Layer 3 of a small transformer language model trained on English Wikipedia (20 layers, counted from 0, width 128). Numbers have three digits each and are written without spaces.
Take only the direct path to the model's output, skipping the later layers: a vector added to the residual stream pushes a token's score in proportion to its dot product with that token's output vector.

Output vectors of the tokens that the questions are about. A number n stands for (n - 500) times 0.0023.
"oming": 877553492833368499406557541512616354433583153316350528588854923429599516571567659428495541259454446694414228362614317357415353694346726124464569386577541437549614428669455596348272459474709739828450524587559310865213389239685234557566674325476427401726464314193320415686821476656841315405242451705496089426762480485524444599275402563662339541583554166793661404443549528690546406571451
" Phylum": 761143451809552672773591877443473429558514326300539598429594605281907636532692640209176709786326378712305294285564541330584584443461225420171288646577255269361412426712329262642484326718540677908419379152401509709338518466521334707575676496559393256396781089575571635693754412561662163510259670230375425806305479628875525769235530357478397500502392346748718804102618252375834720562506
",": 494593284529481325454645579397455411714447408506363502583321405508269562593505375484727419450630508490499532608492617691413615483558495528732581464292427502338440483435560685353750765360550433373539386623451535463616557628522665298499482486561550610430497641370540482492353512354323561405483462609626555608425563397476378319503551352434484580559667390389364318610557731541760366472572
" $": 645630467739489314558532341431328702527616401432407486723786495618453316234621860350349670424306677582317587296531430391543450505437402450413404559655434609705409541561605524631632485538505471483464620526784566597233340488549216501564583493511347384700557355282421488512623208505675494589469741382425497418643247619556449734371457401646561509371265322546650435635366532484523611581365
" minimum": 605324554656437604564633544540326645573484330257594539590603479452520359325533536377472549431231535472312450224489700467492408717327316282475469524716563454732467601493485623451422398753719626599451579416770593717309510272496380413521523448562502261629571365451488652517592591602606226652527559475372414560476525747625560605294688598680524326447082497598486591318460479475570352624372
"tle": 592337324672390486831769633562426555769415396491318563108736353697757592420475652662433628475197175764222339137718194398805809587585392084223418502621239280461705626470391639514372514348637486806205966378553240721447343512298249825637674433140493360716604385417510682621582519734642251649444475512307511511682387771524660376336522399536172264635148388671928792320423299536310803768629
" into": 530559495356453579433532399355521502729559188440343478546684447280396495342544546525512306519532601674299571624478393464539533624572636495464506376511512653613631470568396677633348627450579537527438501524705374367481426296639506753416459370601493432494398420351505709547595390545551417408248669529596628288643491554519479477286299274735417620533537601508555384473682533609320672478548
");": 430563496403420358508386762520492611725388598478440308315439611629675349419394478509532390555507416635322346468492654422620475809322455564448492503570137456379729672610534580373367222512454583642496373610593466615507509587738584429543499391515674392687563522314445671449550289453380285552524672575583556448386618366443551716412308700433376595544300396645521359387405706508476460859537
"g": 435555552443451531459383751693433431369258535573491602590687381500473564477597551534555383499755341434634696447494443668538419492429240471477322367369585504533642561517380370683164611477372370650620659586449534386626589507448472626497514503519548586565283689328633387441408677463297398471413387522638646598485425690414647608442618587524435257396221419531729420590565584424551485495355
" Records": 630518429589504529398567576399421390652557460430407594366739543260648490451492455503472485611620346538525363608660363558629553476564449394622314566758230525824773335572297597530457399423688454656468655595353369697526442369592362474400645159457556476566523503507219640397555412793638332669375734688520413373291413511530497492360419399614545566598244572600520612222394481338668425542460
"==": 285242520432575589595331485437516648457417601653541795674340326696445588626437371426456619554606587371277542549423398307485384582255444508421584725676600519742385389392374579249318656397516623663280432676727383400625605379611579415508449464597724464645537519454317363608565461634374497506305643439559444640486592367551493545368261365371497635649375536467676765293490321547688546483603
" canc": 703515492507436406524435641523280714467638261588471733525658612329762436378288581457532516578587494539375511305487345410536501658414417335348123644682618436645501409594490532619385467578586443538373589659420389610387296630593434596416582509471467352534357250381306740675687297583595288616531565542265336494474567532535478605471542621638390444579417442600639698216567475571492505753393
"que": 534537442576591607407635778551322619665584285531352257363599405619815376577627392351421655368287272471207445197527337560579579831346435661412571619547318703497612175618645518877090575370754513740337714465384565368552647542693339480626590426503248474269285292543360470527857684475656366432161752625221550597429357545540581442654204527500778420302431589291651713519452443745378476556674
" may": 512622563520521469509574478726501491660394504516331583449491548342739568268548472521492740478440373536285461483458459527312477451442479498283564592501670538587521452511463564691444558731338389509491485453508601527540737234584340506399415423636567386578529359478398359665537699369467290517498807331684389582386587597481636512391515461524439513345568469567513521363576576617485379390498
"rm": 466243597772439643591480475320326678577416591095580521311811463711389655608461601531591311447568332456224375298512350463318537490382575581341582550625476622725535155641317530510394354754392468697393838480526515564292462300468510439608555295368258385756761349286466731626645565431549171687443449471123596581473311665622790732347352689612653340595200386670696637368739430742473620589503
"iest": 899546200708391642357500534235837521503706441816418517389573300396855222557404669390253574531396258540254433453471519323513516555300484259354298516534534331783508364452475236369324522723344708801393743306704342631606392515434586532809506417785302396489882335435744745638535659484457161517503505615223213424657693623569502524465504393709687616428324595657457392437516417520586673595163

Output weights of attention head 0. The head adds the sum of these rows, row i times number i of z. A number n stands for (n - 500) times 0.001.
o0: 544599306534374403372679546452595554521594494587488480445587477674417325391629535594850488277571581604512499514597466484406448568392587612473566360458446372612602668565520403213627528517638537679494409658426713477632551389502525618591497383270673292567584610525534461308711505362567446378479354582419399312400490502287387358521524482436639415222552671474405491625664671492385570372324
o1: 467466567446538664456348508478454473262574619337500552404447295446483523453346623488422540400266437386617358375405503531418755499600524537783511555457424590384563679562469402396508449561349544655628666421495650437554597419526575649529423458339438447489504382401446691398458657384412420459673324684275448748597546669438451641505492684646601288365582545586507668556588638549429522456337
o2: 639485522451489487466515590456432556447472689414595385303608538618447501465417462432493484505615590616356466599532339447545600415667555506586591404314451488437625512529383568450522524370280489483460580597470495627421430540481490403384481410574589311545557580496489473685603429510560416552418611579660298543465445618222622691419555592588538387616529466364354426599473477410517659486519
o3: 378517509584517413459174371648584667587430326495226533558389371542447543531412388421425618543560496493622468660513444549498460356323360585658697560618439592559508320357611449620517591543619423281512435527161308466585673311636414629519733490424639325485511507446484439633561509539414635579561565373764512505548508518492517419637596560459488804404433487325456564731391363401555476446656
o4: 602464504483696493492441443477402436684464549461558327397297424553475414392518587391593534373473466613718633594342397494687618660491498616645520307470571470441388354486499647504560597626659574630441531392501468182516515638395569319728497639660596413544465514470482527379545530415587380502600488333416354641440542626386501542401406339439427500631415559408519336439375532550674617529546
o5: 447497492535487610521596384642434355522459517353465346473618440526454526746703569502422375696500453327277328447591353613354633597440723664393615590514588547543463443653427383657508670515465493587477549410612581409370548479383722428292587524512520302474458435321516504452508509468545563574422498564421388504526450644567500373585495252556515573551713372365555528403731426645513510417324
o6: 398531526676628544402649363425582444286607465450570449568627501546439522524581458517525576479612655397471376435472443484280353521543489584454520469660333670328497432480321542580418094594281599435583433358614587530409490649511502644595611424613632678616501335394445619430626512666574673544371475437678644332440466474584508428438649428428528666371477512609349231442609425358666434538491
o7: 500596337734490492431425528645502465473527519474529447590458429647471461350431372440720576500390472567517642301649531631501286469457541514427452685517337315740670405350591493574545682651248370373572484577375539532591481437330404374481571442241629512441415494616574584446548601606395649412523394522472435318493669423428509547583492472572506794613469341538596455505418509529441524557527
o8: 715397342431371488542446561510431532539580580414446419519522512391388581479317388417543521408408461660400704402358636382350527497580448454685650426470513573461525639379481520492573675391530381691536646454469653519375360383370521559601653446641429318294649559703432582646490628511618285291436456580371370543435601418537558401564534541521417418489455411510479577695685638329693634603411
o9: 576462606391631322470588345500438466555596715471492580421531424566620458565567629446582394451500494576499556557431551585625539526525604515417653430433473433241550646442518347344618382480471367603501484437527748264592402457560393549459482472547360716461540424560503570508500468639636384500294672450412540566353628489472476475460476447710401523438293380465474548594688544429534430404507
o10: 422478795398588652645312352458598453592635161567601423536508496576458345486704553448459706399594577332572670479344389461474402665560302331493496629519301595409429468548435543300570444589524707472506362507492250593430716435487381377448653442258416307547538444307537334361600651487531824568449428461513589656328470609609491445832537668298461539532422423461537612467521524535428514755667
o11: 438512405379396573505589530527436566400598579548563560351365648367561719513826407474526429540525523327702391477549338518417406318444555522412286532510322599694514614416500489335665602560366458425471542479527618538580465709610415542438332442421581472550440450514518394593373627600327514418570521752486557469413409289523552570473597416629452653637357384466515604296571522516622449610490
o12: 450345490394480335511485702392452425367404584590480582476451436476700647370477600647486410575536704579433495441362465542452731538481614407641485602414514605375492318414407623468479237568642588576513519501448398486489572349658437369595409352419658574439361707410520527537381560543375780476566539562457443488559695412432695681418458302369359501518656468405595576384614347550590468560529
o13: 565627591593315524605540477482391566639267656432559498672382562586599443397403465533537517573510483308365493398468468509559473516262574498643526522628690425476492584661437705625433617379351417237565683490628582343298414550415549343529476630768513544563570451410401487592551461434403545604704407669514258569448632251428560471489324543503400421547535256540372639394435492492567442766415
o14: 549632435646379438518648639613600406506424635533595342349600540765376639600541487493259432525538590605440488488382392613386454439463408319444589502341532424345615453608601681449490615510657598682501478625412390477746539493405492271429535493503458553666345495502578511569534561471427513679383366528481437557380506647457338497407472488396486376532740525528367415552476538339563364501439
o15: 598423638367291460405538562383468392400458419688539561433535547448397632655298311490591490661586572408630403592514492429615449512560691432620508526528407569701451593449525271532536644482575594795532453498522584603414288630554539415445102376448408400492526410488377521390552430594353387469543649585480384468630445476445625600399517513776503395531348597607260553537695635724437329427431
o16: 448633552533429357433352504447590448606495565387503404694512503387425451497469505566613636534600485503609575472538185450272500371469399543405376535411408501499734424615560543543476509530516554303739517659395351495473395497520351674443437309513449637591349495575495550423516552466522337461442434587555423691512437557338624510516440622582594751564568516454387469561468639655204683526596
o17: 583455433393462499668517686414369578568410558425591623596496379381345535552521595565662461535493351547456484687477616580521594621354544433459512519468485575387391389401356336526701475549465513504454524474381779497458524545419285454601379688386500541478214480515709531590471525703438522545469515594439510373451426603511519796498457398501217409432524365608504467529451373658494601508540
o18: 524648586386485256452383323514462543673460770706441522504547434506542386364549576627482413622571426504524518749478519524475563395294494691709439522420592623404543369556438371552534416446456586394467677621433386476605389654484757397513613538676558580598381492564428490415470424457532401573495388523405356496427522308327435448609468562589448309456546359551435390705594643255592423600516
o19: 568470509427420489463694417619432493613382463384438540525582596462642253336399556497653274424526534521561475445708649530408501485551560651461426549383644502226488498580582541337618493474461530625646609503470582606573543389512434434452550573524490579256589638690617526354545400439621270545608641421451439540541542513603413217452385585402364432465595389415578561505635531573291571566283
o20: 491406426346417398636345375556589564381613398590671441545496491456587732545358439324391504505540621431414480513381505227713395507495340456391538461677475444577564632496322311504501616497513359533545533609450361672547439494656549463503547397549578708692477531635436486430456665490562319478672508457481479660540713580313525454746518620522381483495469361620494550479512201446457521409590
o21: 554645264529450399602575477512458474578379402671442282571344570634364385515624428741577422513666499560647497742326450705421600505316588516607640423441459481521574315482572648597274588550506533635638539583518576510582470393320763264586652368495411473494586509408656546246751332348534447445465482327632468403448594633497451546428251508522631386438385680671479376426353596319416343524611
o22: 472569708603558541593425654566659639581535490436434396565386464576498402272414427401642459583404413755566573592545494630534622479508458648475608318428630383334611447407400544527513264489434455416293464569481363492640557380490477498467558383569606519449594395610568549649485369382576495507476384499593614494649505474459444377638445277554659547358540538575427363545561406338561452481445
o23: 452591425339662483591409285453404654396567597436558449701586647379556486549683649454240398417500367294511763502392562615498622347435606741551410630312563499620506526618666390686387477607460695152634567618479512400317580422414396543328428555499573512397392469339462519466500412506561315509476660746528626534664515426635567461393345501539415583580446415547363585496413420471293638343728
o24: 398468374501719541436549600682548547295422488648346517557773686479369638497476215864479519617614759668466504443485552631486403526463283353467238302688634526411202478660560552456283660420476645211531539688444466399525535277469291418395386383606556552440423494251361437508283604427396647469607684625618413538606360495457483667520603451748519403449443631359431458508489748532499529567607
o25: 696566432452469619403548398664502416732510627575390337455570403561385542397524588590437444570392567433490509598425756625363565417433266534377598399368477602570486650609397700369379347681451470636612594699412410623487652451542607407303600343485644180640638509488472548355724277582409394424375623534468624467415461359478514370407414430536467466459645445523356423661495859440608586372471
o26: 565373275624577585398424344453639461512566644420578582457350489506478573388549529393327692595794266223594535518562452496471428254577358561701303366496374493593437377595615557600563562279572483613628668513446327650422443327494557427363594687481491424520637621470379571666616445526613542544602416399600533542470438579761468255570368333498766473442244623364677483494354409728645551297471
o27: 513427679506495588500724392506348576194302634586411648655389517369593510660564461475534633505478472543537601494500541356418568499389438394395587509576577541463557331361541668683374541537350419464495654529489537556483436440389364528473489424579472637445507532540582339643478416491605537657420559514606564644581382464402522391406515333384459667543588264386447518556403524623496533465493
o28: 521550371507506579444426586559422551461577543461518543390440539183614477352406425527614514583420537291403393545737561551434469495433620547481211459618461530502403524569359500575706531464315428541455621632492615478483495467494475556430563473463441285530485466519587543625364443453420534576573439661466442423620635572530538492690451606644442511552632487455398502527398374654401573576461
o29: 601504581526494465457603504480477370339561530437446545608384504428319513382368599331633585558739515519454559720472405670569320535698537720517329499555606429474568426694492547516494413474459477341387523671606474551554404404598396488559417405566675563432610497471276503359549575650637493460586450630270477441443506492482646424572494399623409517488272490515382556399559547466538406449479
o30: 681485399381402519580618506585250471621458395691505420382417489563512604631606490491482538441497298594439368562614528702577390730610586617601525396474396562476508506664454688288733344478374452660346372529316425578384451445453572588410380610540750470314642523695601445444583477488639496635391261524446355524601485341430567612461429532326438550745490324448330559534614480273612524570326
o31: 540584449615476428474545472515283502637494487436280513420389526450435401521297575534699618693490369483360362555393479575578747501421621567601603453491498618564649577576467510648478441426401317384539500365711649531380587574613414462482253402422404338577446619615579487448626237414389005466466608585463393510442339266503520557576518702657686522399563616485571446672525773514377628492573

Each question shows a token from some text and the vector z that the head gathered there. A number n stands for (n - 500) times 0.0031.

"x": 617506572365522430523565513432357592574648517576438532479726442432388477518560405580535533762492
Pushed down most: "que"

"\n": 455530451444540579565529581495469649625520484530435517415401521430576431430468444635429545416396
Which of these tokens does it push up most? " Phylum"

"kh": 608564471509410598601528523508320589578636482537527445602539519484541455509636523580475527388557
Which of these tokens does it push up most? " may"

" |": 441511409633474390650383482537502450439451490414388441581426580504506334579473628551461504470357
Pushed down most: "rm"

"South": 447489497519564508550489568551448521534508439477471470420473473473551465438488565608440515433476
Which of these tokens does it push up most? " Phylum"

" Lud": 468576439550402476463541421517344587458604419524512521510465537429453525541518472485606576435612
Which two tokens does it push up most, strongest first? " canc", " may"

",": 532505457534478514499514537469485539487545503480472528596510440584425470462509522460514471541507
Which three tokens does it push up most, strongest first? ",", ");", "iest"

" including": 609450526587465481513569507525540587449516499442561497621529442596474466478501461495521537560523
Which two tokens does it push up most, strongest first? ",", ");"

" Ra": 674516559657290437385679598332354646675530564622459649444584576560358410536607575614590527568613
Which two tokens does it push up most, strongest first? " Records", ","

"ps": 514364412421450628604536531548612606563549600725512636444444045652252363484450587631220331386572
Pushed down most: " canc"

"we": 653650550383448464581497734662316543357427473713653545632661519498507381427616488402518564547639
Which of these tokens does it push up most? "iest"

"iance": 537337732544355613510538557506442360368630625511321414277713610367493351559637397783501432813493
Which three tokens does it push up most, strongest first? "oming", "tle", " Phylum"

"O": 390475503454596430553465541585467538541477408476497499447493535445509419392461580631475487469452
Which of these tokens does it push up most? " Phylum"

"an": 537519367598584448456573391377581633420620505219671551347648467537596766649459630602664567495448
Which of these tokens does it push up most? " may"

" 1961": 467511429527457391652472482547492478565435477481452461470482586461410472537422547630435486362376
Pushed down most: ");"

" Jay": 570547518370588377466527408458370452557623622428602483583516447678597570545675467497503527458579
Which two tokens does it push up most, strongest first? ");", ","

"ke": 562593408492549545406564348506410462577544515312597459388642357493538585459509569476582475483524
Which two tokens does it push up most, strongest first? "que", " may"

" is": 467578533526438513420529533453519532526522514445559564548499551426441476498447531476580464588479
Pushed down most: " into"

"l": 783594615463309608522477487354313529495458592652628477612580508362419384601594600456459515400571
Which of these tokens does it push up most? "oming"

" R": 479497503601443454488551479512435549484508523527589529589406578519517562626472477457526578434496
Which of these tokens does it push up most? "g"

"ation": 414381476586511573483473752374620435183609457531549456578590476583280630441682517427553282449483
Which three tokens does it push up most, strongest first? " $", "que", " minimum"

" NED": 486523484635379468560570534555491563502530510560579506665456669513456440579524475575496629474520
Pushed down most: " Phylum"

"|": 408505416583443435565502483535470538577453421524464459428459636386417508529386555651461495386382
Which three tokens does it push up most, strongest first? "==", " Phylum", " canc"

"'s": 699326556513509579516496592511423521369697504501390440771573335731407480379543543457471481685494
Which of these tokens does it push up most? ","

" of": 545504431512549584494504563490499495486554463538509483521536459577476464513529465534479425408588
Which of these tokens does it push up most? "que"

" Di": 566595448578419497485570557537398543446518465599607515661492658590522417577528507481548574446527
Pushed down most: " Phylum"

" to": 588441544523522472484600478434560447478707578598643602297602374604461631810565382714334529504467
Which of these tokens does it push up most? "oming"

" rules": 413503446527489507597493557532545483532500430514451442377489552451506518503426499593485517368451
Which two tokens does it push up most, strongest first? " Phylum", "=="

"ing": 480373570522529439342461792330545352367750460635574486407530752452533360495640381640529498699704
Pushed down most: "g"

" g": 558492500400455536277404634469402357422557587526414488368584601521516440629562488460596396603617
Which of these tokens does it push up most? "tle"

");": 470636463513207519542666352379471815509657560356603537455679646298452502510331524447713401476349
Pushed down most: " into"

"==": 354465483458555477563452522557492558609427438492401499364413540396505453458446566661438456429392
Which two tokens does it push up most, strongest first? " Phylum", "=="

"D": 511631466452509561554488663558495504453543387472532483475604467517520523439511431430546511370573
Pushed down most: "=="

" 1981": 358498433544489464538448515555538537577415457550395439352425637361377560533363569633437480389274
Pushed down most: ");"

" his": 543597470570508600370499499407562528606489617515508583566579537523357503564505489425513453537503
Pushed down most: " $"

"IN": 472633422503476565596435571642459431440638429563565450619489408677493506409545571508479603434565
Which of these tokens does it push up most? "rm"

" D": 585506477565436479514576548449421471500555469547522441520520593537500490578582542485524565490528
Which of these tokens does it push up most? " Records"

" sources": 449402446465491482539774537396457483185712376371606489585592468527459777618394624565598636448417
Which of these tokens does it push up most? " $"

"ution": 387458648615616541531482576542561442426614413565481603531366511482466500493500547402604421419419
Pushed down most: "oming"

"ent": 619272522616448575423619357378416594443489660370537578381517361557502667585542486586525352419572
Which of these tokens does it push up most? " may"